Layer 8 of a small transformer language model trained on English Wikipedia (16 layers, counted from 0, width 128). Numbers have three digits each and are written without spaces.
Take only the direct path to the model's output, skipping the later layers: a vector added to the residual stream pushes a token's score in proportion to its dot product with that token's output vector.

Output vectors of the tokens that the questions are about. A number n stands for (n - 500) times 0.0027.
"earn": 214252665362465694439341489555799269432269687310465295502436604556561434386635495419534607501686520498681542355350346562489596495603281716450398483231519533422643447367684181311529266543345484589598513384424282556510360393592361715562399805526504563385499619544410428544460500595582360662419160555462561589689481303502391478374434496528531572288568433509497334513611397532311571225466
"ally": 603273644640573414606607483645599572392337587311454418396519471727418453487537494287327703584448548543623550220773490673508578430497495743614512493420402566263501567326563655534563616506446589266728387367479471442537774522371274762419644721725700574430442478314291475546468498448625488228609297783484583291590412293375283638295292472765468466649685397355860391578401448637619552348539
"cylinder": 325295510604655472472529694463479410479433607723610623454267559454432576724598475552796607264735469610470572211426361368539465434712337528670259445193604645882509403363616343340361450455520420623525488367615448492600656368396519436731557714368736374486537517352572366579289425540758343510513245472285440527658476267390508575495450727777447532439650570672518429264528476551514364438511
" percent": 368241570458478541434384401374612232417432537270576150576206583711530693487503487407569489496533691628606502356293295402394373271434485620788492583513468312645513318398570435387489412486570471683388295414837575552746477498417264658441559591378515374387504535158717542596578441569526519497495526619565538535558488317477492513493414461450613628478600522583344512356481443401632405368564
" occasion": 442439643810445675336492520212595272454432525507556359558475406515763624786532500344460557527575633509736653496393409649452361486473499585729624560505350597663475396346505443474142378399536357494478407353431427605488682611342457724485586485749749452513595418207811431629473418561585459351489518564531626425588561425399556713533515436657436652389410464604521454357522438356323574462682
"ated": 482460646737616499575475524613372483496369583203616450479216674659481536517348491390435799536532630535578677257769455596450704400720603514710307504305379464564423686353789517525465403456526432661777551234385531428361807579333518448339749694423687546686365400370282283527440603301521392339483441394279628532493511582404552694415502512485483613431751382549435422502286492709456718488613
"Gls": 341264438368692649280456701511547626414223612464373619376337318579654740376280458401448587304646650497562577599297439286614515381529302763688541627331631265433442645223552533165391408525538503462482380592795248406522336326560374522776441452595447562604526375358536442593539517560365464538592439556551638441672632288366366563405198545586679689632630629732382377561721382548210266145483
" Canada": 569547737329587531463414503568568417466472459527746490446451615585636531296438502393616536425534487609454698508548434552406591296523509571469594464370583638619613537512486487475453314562428410552399604601729282632455606444423547456642460486443587444633380312520448573547554569456589485368765526494457648298533535439313459661464407571520701536457429474478594439589480522485500372516467
"ches": 218446673518570613468515768571659337700482467709430482381407631684505501496686487405782483575204399555548758502197601573485504349382364508780325447526239449641574447359713400480370526889651375521522591635462582411585538700505393455558372379527672598392427151398604334536293427680603413356604681600640614402531463251362508725500519423572590540642517506615539464462608414563345416223368
"rose": 378499520597670466444734401471651630565293599427651463435275596581365329459420489505462425381413513471399618312474348230599613641765430580309610787525615384619577582326697339304495307553534339708581325401385528251457506613182478606680489768430475325570652230256570420566463182538501677352497094610446653551557472598214486635536512587422462524233536439342471591528446359550416321486396
"for": 215507672423639540268476412620543412470397614589457441435400440475414499417643491377469410573709590631390657674583574384461469245456333479894419398324636398495424384364698504445578529473539539594613591485746673319515539488530486470523387380465414183569619368420503540493318217579433532509355630595351616509605526343525525605374609432466545453531667681557503579411560534588661234474417
"्": 494356564537502579564643456421712354571328618515662381353218730688791518508594474488704489477401523477413673502455252257431367423487436609578415543345580678789529739442698383275508480507470452506423414469663286461804605383493340457744672527509430281546293299354682436501568560554383604354569545691331583268457607376431518488498489547432574554481769534527548387408665397348399337499652
"aged": 554241505482548354377324724501497593550422674365677589435220476574346737632559483372392580232237584634443587458512406430505656439430135590483135615336410463439559705376767442277495541462403444579607511333350341138653553504469564691575556722610529284532515407508251480574477319438452549624729584372331714523651448374361209443533443412453494687369782510822290275648494583547360384124554
" committee": 411390703601433690365541654656460549333478607341580352578495451641647498822577495392510510579744665431663595571569308334268537457684335466644424673482451490490555537241403396562439301573641345562463298418459423433433624509478436604484506577567534382471378332408809579524349476620613517480534507740558668466401534255552559732396502486477831642448630397427447621486480556405394449337547
" ceased": 353173542487499681380573559450422603433495531523621551482378681599542599450469490497473571386405374614493565447392452404358683556590480667694498547332658584666629405414595489529494396554457524448710326392616444486575644369513387543500563770684610372591424424344742595502400329651651503419429435596349398468407539544421568646459329614518677718390681377525506504441498500562542467458674
" were": 607236486626564526499521582506421425525546327486549655596494604454601443407393503548561488580407434425437434462422393517419437533543391529671505522296641486724630478425435294394616479670455506495859284343406447594305491460528429539492414530555538308441548554424676486486539289534474651490404653457545597657564444587330637400494423542423704761431540428409481487457470596527550552554699
" Calgary": 414534708394524587330510403375562409480458695587630541475375537610580539423398494426574577369684570692470508445399271456431553374529373586494496694294640586472643701518628376234522458643568451547436445528545295551474576440345483492661444737524429642678386241512677456595544497613567501511599498540542624298570526447253458535292317531699609569495480430571532472462715411434422464429507
" Angeles": 262426683626566509502419690335439475641292698547837481482405640523345575467477486475723707275712641537493678512505213577275497559320341573694556550439817396629466509497581339219228333662584584564466219555521219649561415320634374428634583444519657407654485362475742252547359555500663360515805572577534616459504465385588321764281208614377533719600605567594399312409751152480544252235473
" acclaim": 271493666547612847597317420308601284310344569640688303425315553518550456765518496459480685389607669552692685477435320438349485359502398525561473494645777623526573421255566513407219577457691424475543378422422340582567682464542423682445519809940551620706716530489610272588498426536490380201619491774482438437623555521355429606385322630429680696180347547532530424463439570604368424367717
"vision": 333343275552612684330696690417707601327533704444804238648536414443493666622710491560695597572790677436589727455340402313476494456673428597570436580347492491797408371386729319423413198622420214303560486363462600616445410585610412526724458533498391546439494372297504364547356485565667118301543491719114698542604441364323370359466305628450580591307488728494739266449552547596506480616502
"ify": 316303752461620673427448716424624382431359488276571075495113464595442459369311495516348560346610435723679648348531425647458506298458474717838522787439611719556422653319661511281545473592497240514476607586310342402537731370389511723426345616598724405634421593568308445520283461683640527252414447617496626596683485431740062496227760412579591561326540580386592356339374329633404269324607
"sburg": 350513537335297372238565444167426539385472615484779652359516422683351583408540483452610483320459407563501461293328480273430492355916429452629317604182506401811554505271711431272625100737716331528260404478376488562565466219404448492583607497622528296595272317369265397496641436461507587618625335497597631570592548501529719689299395449614464587206506372532321337394717505276536482605532
" beetle": 537438652431499469294588595514556304536336598547619664386294395695693718732604489367569455323593617442503458568393438498443610556515461419441437602374519488452597702201561556365373624654454273480813504606825454398507677373372567513779619467414614425495413460431552400564313405482612577375670486557497626330747578428404527630405562592456517558482748351502453293319465267496321302422430
"ether": 303185460556550622502661746495552324622317514389740708485374592639466615689480479358767782572626633480629469197411542426599564429510380636488433540521487542476713589323703502607633378585507352642813516211363412256569394299321394701680736558599521551630501479403335533539555474616377475595355018443366596333918499582267508670390363415395481489617649750617673406512522411518550454375527
" games": 420347388485577524293409522256424331343512491533628591552271266470715595541316502466451518477684581619612529265393346542293305306531344466522513604342486624702498304501525447507402488707577554486691569442390500456423459577447427657437458544529482510405479570453527338537504454711572338578566529492595624389592492233419500473449334676711661521629411548507450446476524195536478220429597

Output weights of attention head 0. The head adds the sum of these rows, row i times number i of z. A number n stands for (n - 500) times 0.00087.
o0: 533488397516503308459694711633400645511397552477429605550599606463592445600478260265404605453457492546387526565420597486468551483672507442464372573562586446474668364457450439327425645528714532398440350423283514337636412734563594466486371420520415480620544509640600314430637630370573452581516531535365383552438364373294563589618450465440354644253677297431743422401445465548568675579594
o1: 367398442421495465377342474636476404446552470671601654448476490538598359463645546275537433393412467570458491546610422525543472387456475388792450396508506569423592511419741441535462298453624439485447403632376440472443607621446437649567412432497587497630398616277444542361539551444512464463585367616391581524395391444346582469508500452426663444439433563611573454598380570393409525617545
o2: 470475503533608358497653366587403629437579517578588614381462334696675549437645409706628506599571489504596664433382465486353401328510440512425239344673634505469677517526423482345577427674516511621689488722611318499520367502627515634522444311545653425468531540442492476517286545496327487522485516471425539703611490515478469401509658387373667462503423599516397488584591337447559536497398
o3: 683492559368596645503289521566517536519529629583508533586496605359324436472550483612511533467432592565534526475662421629439379436711321350449532278368412592496560520579556481613488293447602365418538560574387503458539515536496306441581549657425546420493640451060572427438429521535532638551537403733439421261547827474424537735678491632434401583600446503602484634518551564379501441381655
o4: 417609566610511478573525443505543410618446729538674564593325474592567495524539655491456523681430519471609441442577367335469558592464491461571438621370516381624674644615743687507592531596407484468568452588462493496427475451562529449433472543474474569471571314461563363528554399522491456486479672466412197630569390472397491368459476473647559529524535522410507437570359265425464475558586
o5: 402452461499561515471469512460387592447543445508595494497427508441581572526555694342532652503344563441493598293514471668223484458430307490456426763568526511588612526553733330453476568641397480570521437409465583607528470424411476442403299368497599565592459534480668426529613589565383556580435421302376458505401477517431492578674356366582410550517530545569435519555420560407557541386687
o6: 515502587458522381379565503488663505634548633385534578539589348560377429528367390535394512574532475628480508467568391592486501417673512473438379491509399499436508268533425576541348305531468555475551498419416446471451460530562565596580561474459626443512613505552432345285403342476581614658521492563422484541465443502652506393517525361558564597342377525488604522538546418668692490478606
o7: 460652604526460560472682608456490536466508247451605326498414596548507498598509467401712498472497461453624539530472613572462611557476657524442492424644490543333460535426425424621501412706473562505510704538665447497620410551498385499217458462593379465377438653719455288595469515590424552418507495505457556463610507425507413376490437438532494492415470393404459364311576545509526566407394
o8: 590362484353513257486483417421468421554481445632517495656430562519566488461530486542726492560330501510452493536560470450572608367395434493496446477611592727519666431510572469439555649571714292523456344481398491451471629427445494589433478519318562507697446324278607514560590318443527521382525556345461490489533480596428356619457530417498528529459513426403415539490362606451487603490730
o9: 397591529328594494621451378317648466562520586539513395572580457351561484572578507555519535364624609400669385472627444598433527568385315548439518453487447492550463386637504468496494490395547482375602437404472679464425548458406478581608460525372566495523570477615463351569497711386632471406331566614525628428471505501574666500400581492467467527437505481535418450538522538571587412564627
o10: 515534342515643589322480707678415612365522497361446633588511565368434458497577385314370419484613589552294595446554525546301527622389579516476618526558535369416506474513570533570418524467495638670575553502358376491455539594464558475346425521645372488509563555666315468417428496459500387505451519471608412478460523642641431523359466410342609547637639495622558589388465326516551522492472
o11: 482642398427728493377541538442597687607417626534469512631508366416388497502352231498318672458402570591332619524325438444645437497445676611347399464505566438415530546577454465579504608458414687369574580439487503576427328406555421527400435408544342592500628412575494477520456544454499382366575443424511485606400664478629682569351657585548564277417428385506516538630425540420472462574624
o12: 436454380615339387547578464474440593379342605416246405505330464418342408529545597501521507706393555495588505462712474550563462363454503448570566540719522530475524529359367353514409299427716343525498497437309440523453583528606551476410293660646497552407570529457517633284552510325740537495512386505476514758591650538445546472507324399524510553338538492712505482315618407405536694565438
o13: 486575528659592609638566442448526457357387416363718416577586416426514549418356265500483477435571545502655484565494333428431532652403647365567513419291742479450334446502455469419466441550431602454544632544534465750439506529524550556417431625661545487619456652392497526481477393475492464574517529440537527458410563472557557374742628446490300452555358557521492411569497783375567476487456
o14: 532405501515592401515552548388553341695473484519354611528378477448477526465548472463521558437579523548538564483494526514435571479487602343501589437498387654601458405496644411388500390521331686606402500399554510464467500404425434542569479508584572541467503433381327496470507478471585570523556577523478547605553387622599479475632644581579663416526396488522544494484559578480529530452437
o15: 430546499588528503461352432484493559320622583569413510504632517356520557459441282362399451437631581529415495673576514471408432668537424430518706485544329580558292493450536564627405576493421409607614415471456602531391433446470447490419269478471688499367445402330426451612491550502596542447497538492504342522633500587403533473709626544583630368528593361435509309406532529584518624580568
o16: 630502522368622511362473440574449620413415407456577669626750516615650483394406458412541589465399459486325538506555486393561474635499433492519605396579723539633753472472617520339601649338546452468519379464267512480555696529485512725458558607467570403641477436503504777447457410357479490413447564573523387499509356539401438462355528444347572494493406418497460622486588372544466360517478
o17: 537439451477458366470470634488433456491262561455575519641535469450678556339405587404507465420410540500500363443437435461413438702691551349421562452315603517547432534520510473373507400510391439385530438322534519593425483520414336443455593433507441448502461591342594499571378507609597426508478430601525472388517348451406352347555393643580483411485463625501482535530429457417404432309393
o18: 384397542660572554467365589489656551483279488387527361478483467554677523507526625411433708425525513632524595483673551531414611777516648494413415338370571298487613537618434400649489423602277595476466538452661680439492401358551536492490477432456363626563642474573316456678478451431498440525440276573476365358409263606535702415291568618583544408588476607578502481653513532472412594467444
o19: 465673564413690593360545501377546426453495649357464495171357320571611464425588647588555570529445512537576447366560592471677456582462521508546486607393430439463243559600313440708481522515454519322585425329514495534572462504493660347637316394590507685445477574626355425543578347547640590522733422527409361606427524564511497398552559506354513487410532503513445489421669490481468500555611
o20: 502447572453606444374523371373557611516362635532523438568557619372572584565452598540487500405234488582530370510233580553610312436587415489529475467390481482605541519445520422460498466509413525351247492413379441487566581568610475479548392538579592354536434504471536332391376576615570508464485653656504525520497476367509538436523342587641457266420445674529329603628432537421451506532643
o21: 573508568676629504428509495572447546449430487425512548444615399435604527432756572545387457500513460588512491373440379593602669362569534708248422637542391515581348382507390437516389527662819479523569600392395410328565612455486742531343438378389668487623387369532567599527413344516448447681340382305426458413457601549528553487353505379393493492386571394324424505719475571577547520555544
o22: 439551658628661598305396591600374649556601612517513591492300504386558399558624638528511480555357552538402409563496393462303470560403492532405452504539641469475605387291536517454391575579444472568497377389489483475515503501487577497307557445474527534361623498418442514534494393478498452498448569543287494614392452642549481389473549383610524591417592487438523429573423539566672513677432
o23: 302557584358495361597512354618597563416378566563677365419568630426685524444460440537374421463512578352727614629556534522396344528409574538419671498530643360527417524455605313426537426468608470319475340535516382558475625675511481468624384553269667652343554464581519658583647555417538596379546394476675453443633593462542446436437593462444589325368624536346439549409423301628538355551425
o24: 385387439616495564515420238536492498395368548485506564426705437355535547432493362624519454548473505528527447581383477453554684546700500421508476550454554670541498427490619489407427324542541634438494551647470514553435418538490725553439476458664515500472464525417543492433372454500431448542569641593546546566488535465418628533551502430499486193429313514530426552483502391460516480562473
o25: 475560508497570270463725491375349449321490433421676438354502454652499540642354455463554538559395463610471554527557439586545486446380486402530607402642386477524515358525422323517485595537522315462415598443411476479517455518484420533521509510848509514492582518505450548682452486490465592513543477497432535543486405723398395564721464608515470709527442387608544582442608612513426695613600
o26: 581369412477531621467470413506509460325532368762556561672496544436500532515586472491576486411417636485350523385450721477502494619551335422494487512482439606627559391539642468531605344430414546507480625579514476625476325677528533661711463477576584544275496436360551666536369694591544449596417656586642434449327502197541685596350389602421411357469431465623472392552414606393549596448683
o27: 427488561509491375473482494582553438661658502370446486562419486463531506483577394524461550620340463705398577452643421545555391482493555483305578449621609368620599585379417601523447406472430488626458560313454397440416583510475572531273443408514373407579508345552519427470582318378348414540527544489447441449456516486578545611642488570473469579465635446389414666656523380537564471389563
o28: 488549550337353621327480546365609515410508562345433486387542632632395348522478547483459534543568483525474480579523437435379669518438525559390464365556601422363386589674406593349454596511572530518460401504589608486497603500557329563638472482494359465542435552683416527589558598318557431378364430619641326568520588464496482429390508496506479723547599600543502455424453556475465562534605
o29: 645371582529542576528423582586473565438604471444451480221471460453518507414579415573350478386512459536474470593470465391518690624451612479402652639425464523467220520534470399389349383469427525549646414403712545564455577632359574465542625530657593436567448639474551566429339410456510532570413339666610431728503291662687488537422502441450508457745540471510541583465604446522470371518245
o30: 517504562411292586545373588593490453545425621545587654529555618494559541382719450619532395523565316482466432359497392466475445572411476428540492465445400447435269450379519604543483518512425487416458507474515432505394575389462469378698590376340415552431589503671292635693653396379506618430486406453701527458346636526539368351452439593558622574507458590451561310325376264599599487390357
o31: 453644607553486608521532350441518619379460547383674549394502423387573393602582466519422459503463526561339392382477493485520473448500347525571478621627651432542600490502454557494528418459511485492486695482462675657477468350733607512381619609507707577523271416406430605626504423504661605544356484481491573849453324621569495530520482397392414521576375725526597720473398496474545555660408
o32: 637457501564534535410549420406465478562442537567461276496645526643659624527475715573623629450583404341572341590451630412633411500651569405527447499523518399652522390490561565545618601578526496502618396502602661570517440543429538391451455461458718462353389488547469518543260708573372525258392379520549364647630522414582581254344526477445644535458431508255586474319513497521520338361428
o33: 467593569348658464456647368590348397575622570407773442555488365397457279566438516537555518583551595479624677482747332652483410575599551449490429335544484363565477489510421482434638415610497462353635496235471432411431461343343408586571549467443694670464597517433385430501485432553536537454416492628485533515597393322557438415339548519407535511598461669264486493458440528566590610403487
o34: 376543278513414558507566401482427466490645582441380491528687655410473482603352498540523438559371524357525677388446421511540614431516449555468517339453693513503654496399578455494503450466566439362456594505615628585655400385579541358374264445482373535413468527699635459338678567563505511388350383471634624599352598318404500585484473470664346323465528623663616641486366541278554627457389
o35: 342575449387552548458442545314550415391368556489356405506504350532589734497368449345562516576583548445538521496458565441624475633570510594421590410381426518719447523539478592515573564569483435509439665336399507276609430592454554435558556313302414455406408522644560494691464528567470521555331578421522475560384488493388550318338450532586456402462475531511334449469365544323492556440559
o36: 525510473431455394575543506357559625382536615579525392619516423481502292512397635445440554484341500572614371413513492537630716525410485548428526610446466764463331499573584355574466276498470531446562461551526466489577617447496624458520463658572305319577545577438767487763508379448501493723371681372494479614534508582440582320662407451714622559391623650441432495624571714322507592452591
o37: 510570739564434589599602383401482452486520334602558547447395536476347418463430505595599505475504418531591538726612468507789534393526519644441477645361474530573431518265445606277480571317514428489568408605629411418340426423457447499591609339551514555555587605453599586740554559556614537582751638443446575654567357405473403602491505518567446518589446565434308527542430729474584359587364
o38: 561311618603435541585535562383541451591498415529517304335263461528511532577494728495562508465462489538528614459417427542565499687447486522342400539608544527510547318503430478537380604473517581511489583487597489319520557490437598473463470575439479425432509367416393683505352586402319324487537567419528480540569588476523410523429690521534554672397461370445445565497542599684389554552595
o39: 552595509501620562473350445465636542517443458390485568392629538630518476345409318457477531437689459628409372399528587674528590449537393469426664436368548735487435553427659533556413525552415486493437730515326555525545503449401446411548589484681399580509568409630401349408563388539509464361688411685571691357594432575484262546422374445546460472520401550481468590494189343469528547633514
o40: 597274423556518711612525556401354482385658543570384493545450499426401622725508315545461422495571545425505716483363351558536424487545404418630487449373401432619493410488484422528512438391337428623388510401533634440424602531525535527558338359559705484575570624406352474027447468439537456495525569509482555278441706524515577490692630568495531446593452437667533376486546599568641416351437
o41: 456543599281402628445446368443448377640469608486778682545525439514553234479508711588625533432520546585437455533549347521374596586429516363564504450543572658381474350480418601442549404441313440376611563596440539375353484620647568593453546462585494560576514376597563457469484490433614569344681603535486614367657561569371528479444579373494632510414453419538516550539570511563613384622606
o42: 507390550350584414591647451456534633642361466498445465394407654424582445389375414465402491573353526457438565530435359661413617579413481481369511536620585532521577457604529384513512447501504702343476380383386278504548433634407467405472656708484310541630378542448545591505496465428614500541498409308606496428510445430708448607589393519516512604535400517479468462553629452597475549433355
o43: 358567428465449533599589650431415583685455555527528500520541701562626655326356632553465520499423549527630534347590425576499528538327562581385505551372680476404429560459682504427510560454549389372603383416460362392613558518614351426467379534512350432603521475606518538429512519566576636468607267403557488524532436458521281568629533428486517512554545477573465260596491395465580668283392
o44: 489544601621344576477574536401464353638552529437724611521533520601333280447692489520491441605558430612458539525618589650538632482535492421407513606510533647564411346502589574635508521449585544510448550430276560478449514546500404558480567576349459495558486538478592573668476426399513316614394495603616469676532662491380622452651515396447457627339550389337449547296453710337422385677661
o45: 529317436485557482486511400422553536530423291367478505375448493330533605462513475467399575482340568510550373531478625385567583426555666590292536507542498563544356553612528534366497486565476438534532496462676561535463485550359525570419532506589597391519451468525626569526520468590519473383507433435554355676438191441613643602593368471413513441480334500436508531405566472566375455565557
o46: 534485434483471361474479526440446604576547663576571412505455406287508316407482561564294576480369491792477525450490507300632513472523695628530477439491626398482443547443444427456384381423692546592403591335524570461526565635608527578375656459482515299393553514301509623605340624434485654578434691589546397737467365409598551470519451564467591397583409683342621507380473503590572651483468
o47: 510509537508558554523547582617639491421418536520519596580393377518474482614475531491444483447669564620533470512703542476456608574631363421500508589633534448502380556484421574553539556411593637558555548453441478382393541547449435623577604484544410519427509419508315313474478471424329637525556456582462521545571564627548421585462613472419478603481376366211462604535382662622479463487454
o48: 474674339595523436452561662429681566418555529510664654582733509430580457490553652471464544441446486511483610439544692552549608331605453514524310550475551596526432506563710553646558307541645582590603598577572411336583513495568524587498313392327472488520534578546362428689178427590342378621306470521624428713426513404411747388452369362442633581383476604579439529522375595409593449306672
o49: 400455496503534532565476605561581725646444652499526370368603544487627536534568597550412576451355602407475705525381608189508449593431571524197471341470478344556578510454677505682392617563531473348504441567517376319515663631438601516616584343565409328304495475594482365576635496459527374512513300653637549456388356496535530638313597629337516447557523443528580469424603378426291465636515
o50: 523289479618526536591498671401456448567555431566312506202321471579369486346421509633491489499472545570550464561508639363513488449665477538503578448635405517484605394439494525531600537337375385685466564530513593610491624724384442478395682584621496463493562503412464592464478403625507455507540461608529516611474557612498499575505490535334576666516478497475557750459571455506506282525499
o51: 586575469589547611459525419403456422435406697534704471432609434526555522509350618691518485444497457428557654542456398574506477569572529335520490337235648346654440511555470446395679573558505531367575693399551521347355500602514545379460408564603443637593574387442435551382375556399398419494517578442605382608535595487434439467447494645597598443582363471444448563557410553525462399574505
o52: 660597540614432401434502462512455473565480375483446450333413488522470596700523523518579463509433566494486470482427494241714493582409521551428502570564308432417481419176353410553457437429621508397436461523433512468707596525473474427603498523396613595464572460581723565597440510536397337496423561458527480312390530432349648491461495441517424564331544372525476469295497477381394487586499
o53: 516568435574613518412552597655355513412472482416412612569646591425516444541479435528339624614541484489593400476589388469522457541454454423493472473601603582426632487457572413418484507526606485404648420678602473567449507584484558563403371455616413573668443347603394456407604551622520500566360539521394546475441647548433540469586403607499574633450557376556332643446493574435484520501520
o54: 397535406493590501554579525632598645675509619440580439352566709364611331416356587484473480544237660411473480396436567369370495541441549510641548366529529597548519399402677516537448476523611430519519409422327512653570533489410448368400500443560417511412570510612352540399335333759439506477400508415538409468478518550531486666576402412643532689438611458474534441464607489606608553595572
o55: 639420555474613406630570571450514472482561532445492662522564415505591381396501506289694569535580423574304352433524582396472569420352447603437539499522705451407543538601390492443446553589483514488453469397433526411503362456466690557414600468541490653587315511648501518348605473378538461533384440391523594667590457322468529392430488486427444508576605451539453512585556637516460583502425
o56: 514434403585420521652494472364605332456218428596455645376246509592456622335489526391372361544564330456600617538421577532406728561515325546512579529517529585496418522489439438450479531383373498541399576495593556370462440615480393573567265314436432545465581489374456558605673617418505317469636358419578433447451416515426445600482506465624230434534509330621465487329464442477375464555416
o57: 509520533504486489523472546557303525394651374533620560504365416485379453470662490500437474430505564288599489500473633334501488401598479515505425585620529483453493515452363562488521521617498464501368578512476549597324324430443390634653554608536623599537330560398513528541560538469424364490417520469407490534419536333352414484430377546510325604571470511703684450604371577477391507612537
o58: 432475609445398378453529372356511543424395436575549487441337679508389338488532581572484619577540320716452302447603443502457890397549573475560402570536706416669368565456376468384470454583625411562394528573489486409634569387631670415453423631648514562662565663490549558353600534435478596358649583621459689307571451570299498535534260390489468645492456351422594481431543745609552423630337
o59: 492625405625783494445562537374470634555555476393461474399392286432605600579528634503584597366461728524414586556465425346587384427291423377635500538536450413680450598479368358439544659531502425412529449404261509461524547602546485477543486505405591713458515531449669327315416482512551510465548453356413491514574552454413593380575541495481408361508438440537493393408431610520475516601522
o60: 539506480501423602570573403558515436429530377570344535435508582575601596598368427540611559430493346558481407381379399569817355433353383445594354525468390368600571618472517472504467352591461602268515558531553556469427551416556551456428479439248477505497644386474543472657474658427375589561574556470446573575490351487391470639490527407429259374496378494508577333479422344440410635433439
o61: 462559566499452586482385588542495510552663501492490363591664497556351338598558352467567484579390372379510502573469500488456628513462549722547552472486443418408652551357465555555560699493630510574446440514525558397543400391428622347562420581544466569499475531568449404532621454605507283393433588604412499506486536480526467591392446535605629766632544224631502403479659359542456477612496
o62: 623471433630589398667629626415513631506624419418446445576602576350421469396450466602315640480607522689666377568564517559539416516481685637451566580519438528696406497626430606511331611568440419530533419576677573509532495434590533389541632532558480380500502568597463442438393529544438581600532629397371347698592517443521464307543401543503588608675494465513467649510530679578555635466485
o63: 511644703489425543442366457468462569419514280581470572517345615349378418574638708574670531597396400541411550695584412553645550353381521432604512471429503555644604348446549603589521397456408471615394602573568529474725416635418532503510539601541513493404575453599488683573366471559640670456466499752346395544401534653405702374407458478578490724468488231446520562585617685428472136558662

Each question shows a token from some text and the vector z that the head gathered there. A number n stands for (n - 500) times 0.0059.

"s": 510483492550482531531503418523483529429438472484473552522555492442464474424478514553536566590466516501512443445522435481483563461587421528537487476503504513443528442528496476444504570499509492
Which three tokens does it push up most, strongest first? "Gls", " Angeles", " beetle"

" N": 419552496485504487488501519509528453410530519468522554517558506491492511442524516521494509578489456609462437559469486523505567451541495498530519568417514531424514499475470490508461452452507519
Which two tokens does it push up most, strongest first? "ify", " Canada"

" also": 488487458574453511525511405581442473357443470494419554617535510450458477423420544556529626588441485528546425446539489476518549479590370579566487444578506517422508398536533448411479587509548471
Pushed up most: "Gls"

"ence": 431493433509500588496418465581491441432488517437446502559536486511494485450480549533475513469528505494506490530504530514558629402538488496453593467448566487404520430490527452515486533395523547
Pushed down most: "ches"

"eu": 463454347417559427493627513562410321421529423533441521439428515529594521681411640453437642530445581474464591419646552506426575461459481586571538451580429458713478488430549519512550573518513655
Pushed down most: "ether"

" Ne": 352529520495488515525427450543509493400465553450513548566503502481509587474442528551433510613481493557526430486504538463532578442538429473508493580436518529464478491457469425477440564449441537
Pushed up most: "for"

",": 395493470520489469520484459561496524416509563505496563641484462456475637520434480498516504583475526551539451457483578559504544503533424436517552508505492558442467481454565433552427550489421426
Pushed up most: "earn"

"ing": 475482434505552588519435520547427468525451543424405503526547519538429489447505523463484461530470470487546561664533467507489458515588554461517506662550516553383481479431493449536497471452544533
Pushed down most: " beetle"

"as": 482472384565494599429442496511548449454434507460476473485435525488496493443497481572440499493483494420553469462463554569577551462549492489458517420549581530484540538470510431514492592482486538
Pushed up most: "ches"

"nd": 467544456488452490496428491506472457472469487455523522501535504480495517422472528529517510628502552544556430490525523460518557441588459481516499504443543520479533455497426494504439564459509584
Pushed down most: " occasion"

"awa": 470525338518494580471363466572532424409420446492438557563564567489527409419366612570501543515475523574546503536475515540548545389573555468528575497457549445470463452538489515451514451363524515
Pushed up most: "cylinder"

" title": 548449435554532483533459505505493540482493483469495520480516498508495503512450530523555464584461491519500487521516443502458512551521557461527522539514476536473520458490473487542485526491485527
Pushed down most: " occasion"

".": 582512476634525509591470536584417518534498534517405456517521549507472533500464577617502518455465479556483422608537498436435544593487567543536558460508477450487404437516493517517450492508501592
Pushed up most: "rose"

"ative": 458545389579469480474452514535540416411472497495529580529564571454506459412472630534476480511488501618417506516470512529506579497550538487562570491497589504398416523529429531489485376423475530
Pushed up most: "ally"

" ": 346331455533582603502467522522578562436630538487510633454561498548535508466466532593449517476488454621359539798634507522461630625484611349532619537373497568364557557582578376553499355402473447
Pushed down most: "ches"

"1": 453595491554498475458438478591439408461478540595359513422478485475524502541402628410386542568471488510452448512563489457577577367477531443538503483454502502471443450419514563469482532453518490
Pushed down most: "rose"

" Pi": 442423493524452537522468507495494479550473509504449488417476481530517579475516551523467396669435515495495494513499526506552605543527570450454466443399574508492555452444496477510471469422537569
Pushed up most: " Canada"

" |": 342462548552601521505569695488162312398465371272486547269631636544404552432474360450352358301519710710428577580734452642374562569567441524470624423458517554364403434559365392564706501313638355
Which three tokens does it push up most, strongest first? "ify", "्", " Calgary"

" Gro": 469526488524515504453528502507452454503520506548426551523498480488492472522441543510476595505466539453441429516538504411455547492543507529548492461436488486486459455472552507493497565444531529
Pushed up most: " percent"

" and": 492523453489468539521382478524444369457472460415496502503543495502487498367438561552563560639576549632593413517509545396484505472623456506621529527434559505479516442534367519489457586412551550
Pushed down most: " occasion"

"ets": 508506473560551496568491589438494481434533522440533489517527476489476435410588520652452452426519477621414406541507543527387566609509573537486588473558579466419518551611403539554412383489515598
Pushed up most: "rose"

"OT": 463485556607483604472398512532426500370463557456241464364370434382517402359435546463397446519501570500325358403523496429663574344356513368428675314236649462347437352438525632484439524408499437
Pushed down most: "rose"

"ph": 537547395439541535491486498614431387494483379581415483458569518558581505570392653523443581499518572552523498515581575466461563496566578492574545533521417438541413446487481571519556554477573590
Pushed down most: "Gls"

" Direct": 498440470510502540543426531466495490448546522472518581428502461469481486477457546520490470561497560526501488539514464510516617463535536405467573515373525508426534497556523441487488468407483482
Pushed up most: " were"

" continue": 333443440521383574504584545535457390510514655484477581554511574639458453472560474530425494417361585677477519758378723527605507513561524632492686614527498447435474576479418418520437148427618605
Pushed up most: "ify"

" Tar": 480521422628470629468397505528516438511469499400420467460462502511474470437449449563509514436518480445613426493379520513611506448568470511522484430513568505433595533484435435527521589462548425
Pushed up most: "ated"

"to": 452584457492474478461544498480556395424483539477501549537585519458582478411472538539498507538473472591408462472507522527493592508580460523547557456473600453426487545510426512552505416430520564
Which two tokens does it push up most, strongest first? "ify", "ally"

" of": 473573507505494462476525492471471521446478529493492515539516516466455488494482542496486469565422511496511490473493475473497551469511468487490446532491475503524511484471489482471480562521463591
Pushed up most: "ches"

" Center": 479521421596493600461396487531534470482467510415406470490465463516482476431435461552500525484503472446561420494412528497599517441559487496515516453516569501447578508452453444513492576453531454
Pushed up most: "ated"

" for": 499448437529528485505441526504472507498485486492515548479523548518474548492488507489564454578444525526493541550504437529458481534548509481502478520494444559480516461446434457551482509481482524
Pushed up most: " Calgary"

" went": 522543458632542481606414547505442522516468476495539537500456510528483404482503583595500400437485461493487460578475493458446554521500602510537486572587460450472479505545395458534479423504515625
Pushed up most: " ceased"

" clothing": 495474489509521495563473506468480451511465526495495514485513470490469444461560536577466468541532499549442434556508493482459563500486586492549530526471526490437492476562464510548457447479563529
Pushed up most: " were"

" since": 496502481552512475494453542464444514519511524473482543454508541529487515493519498453529477562467514538446495591529420529445496569535545465498493506442464546467514437453408484552488507479460537
Which two tokens does it push up most, strongest first? " Calgary", "sburg"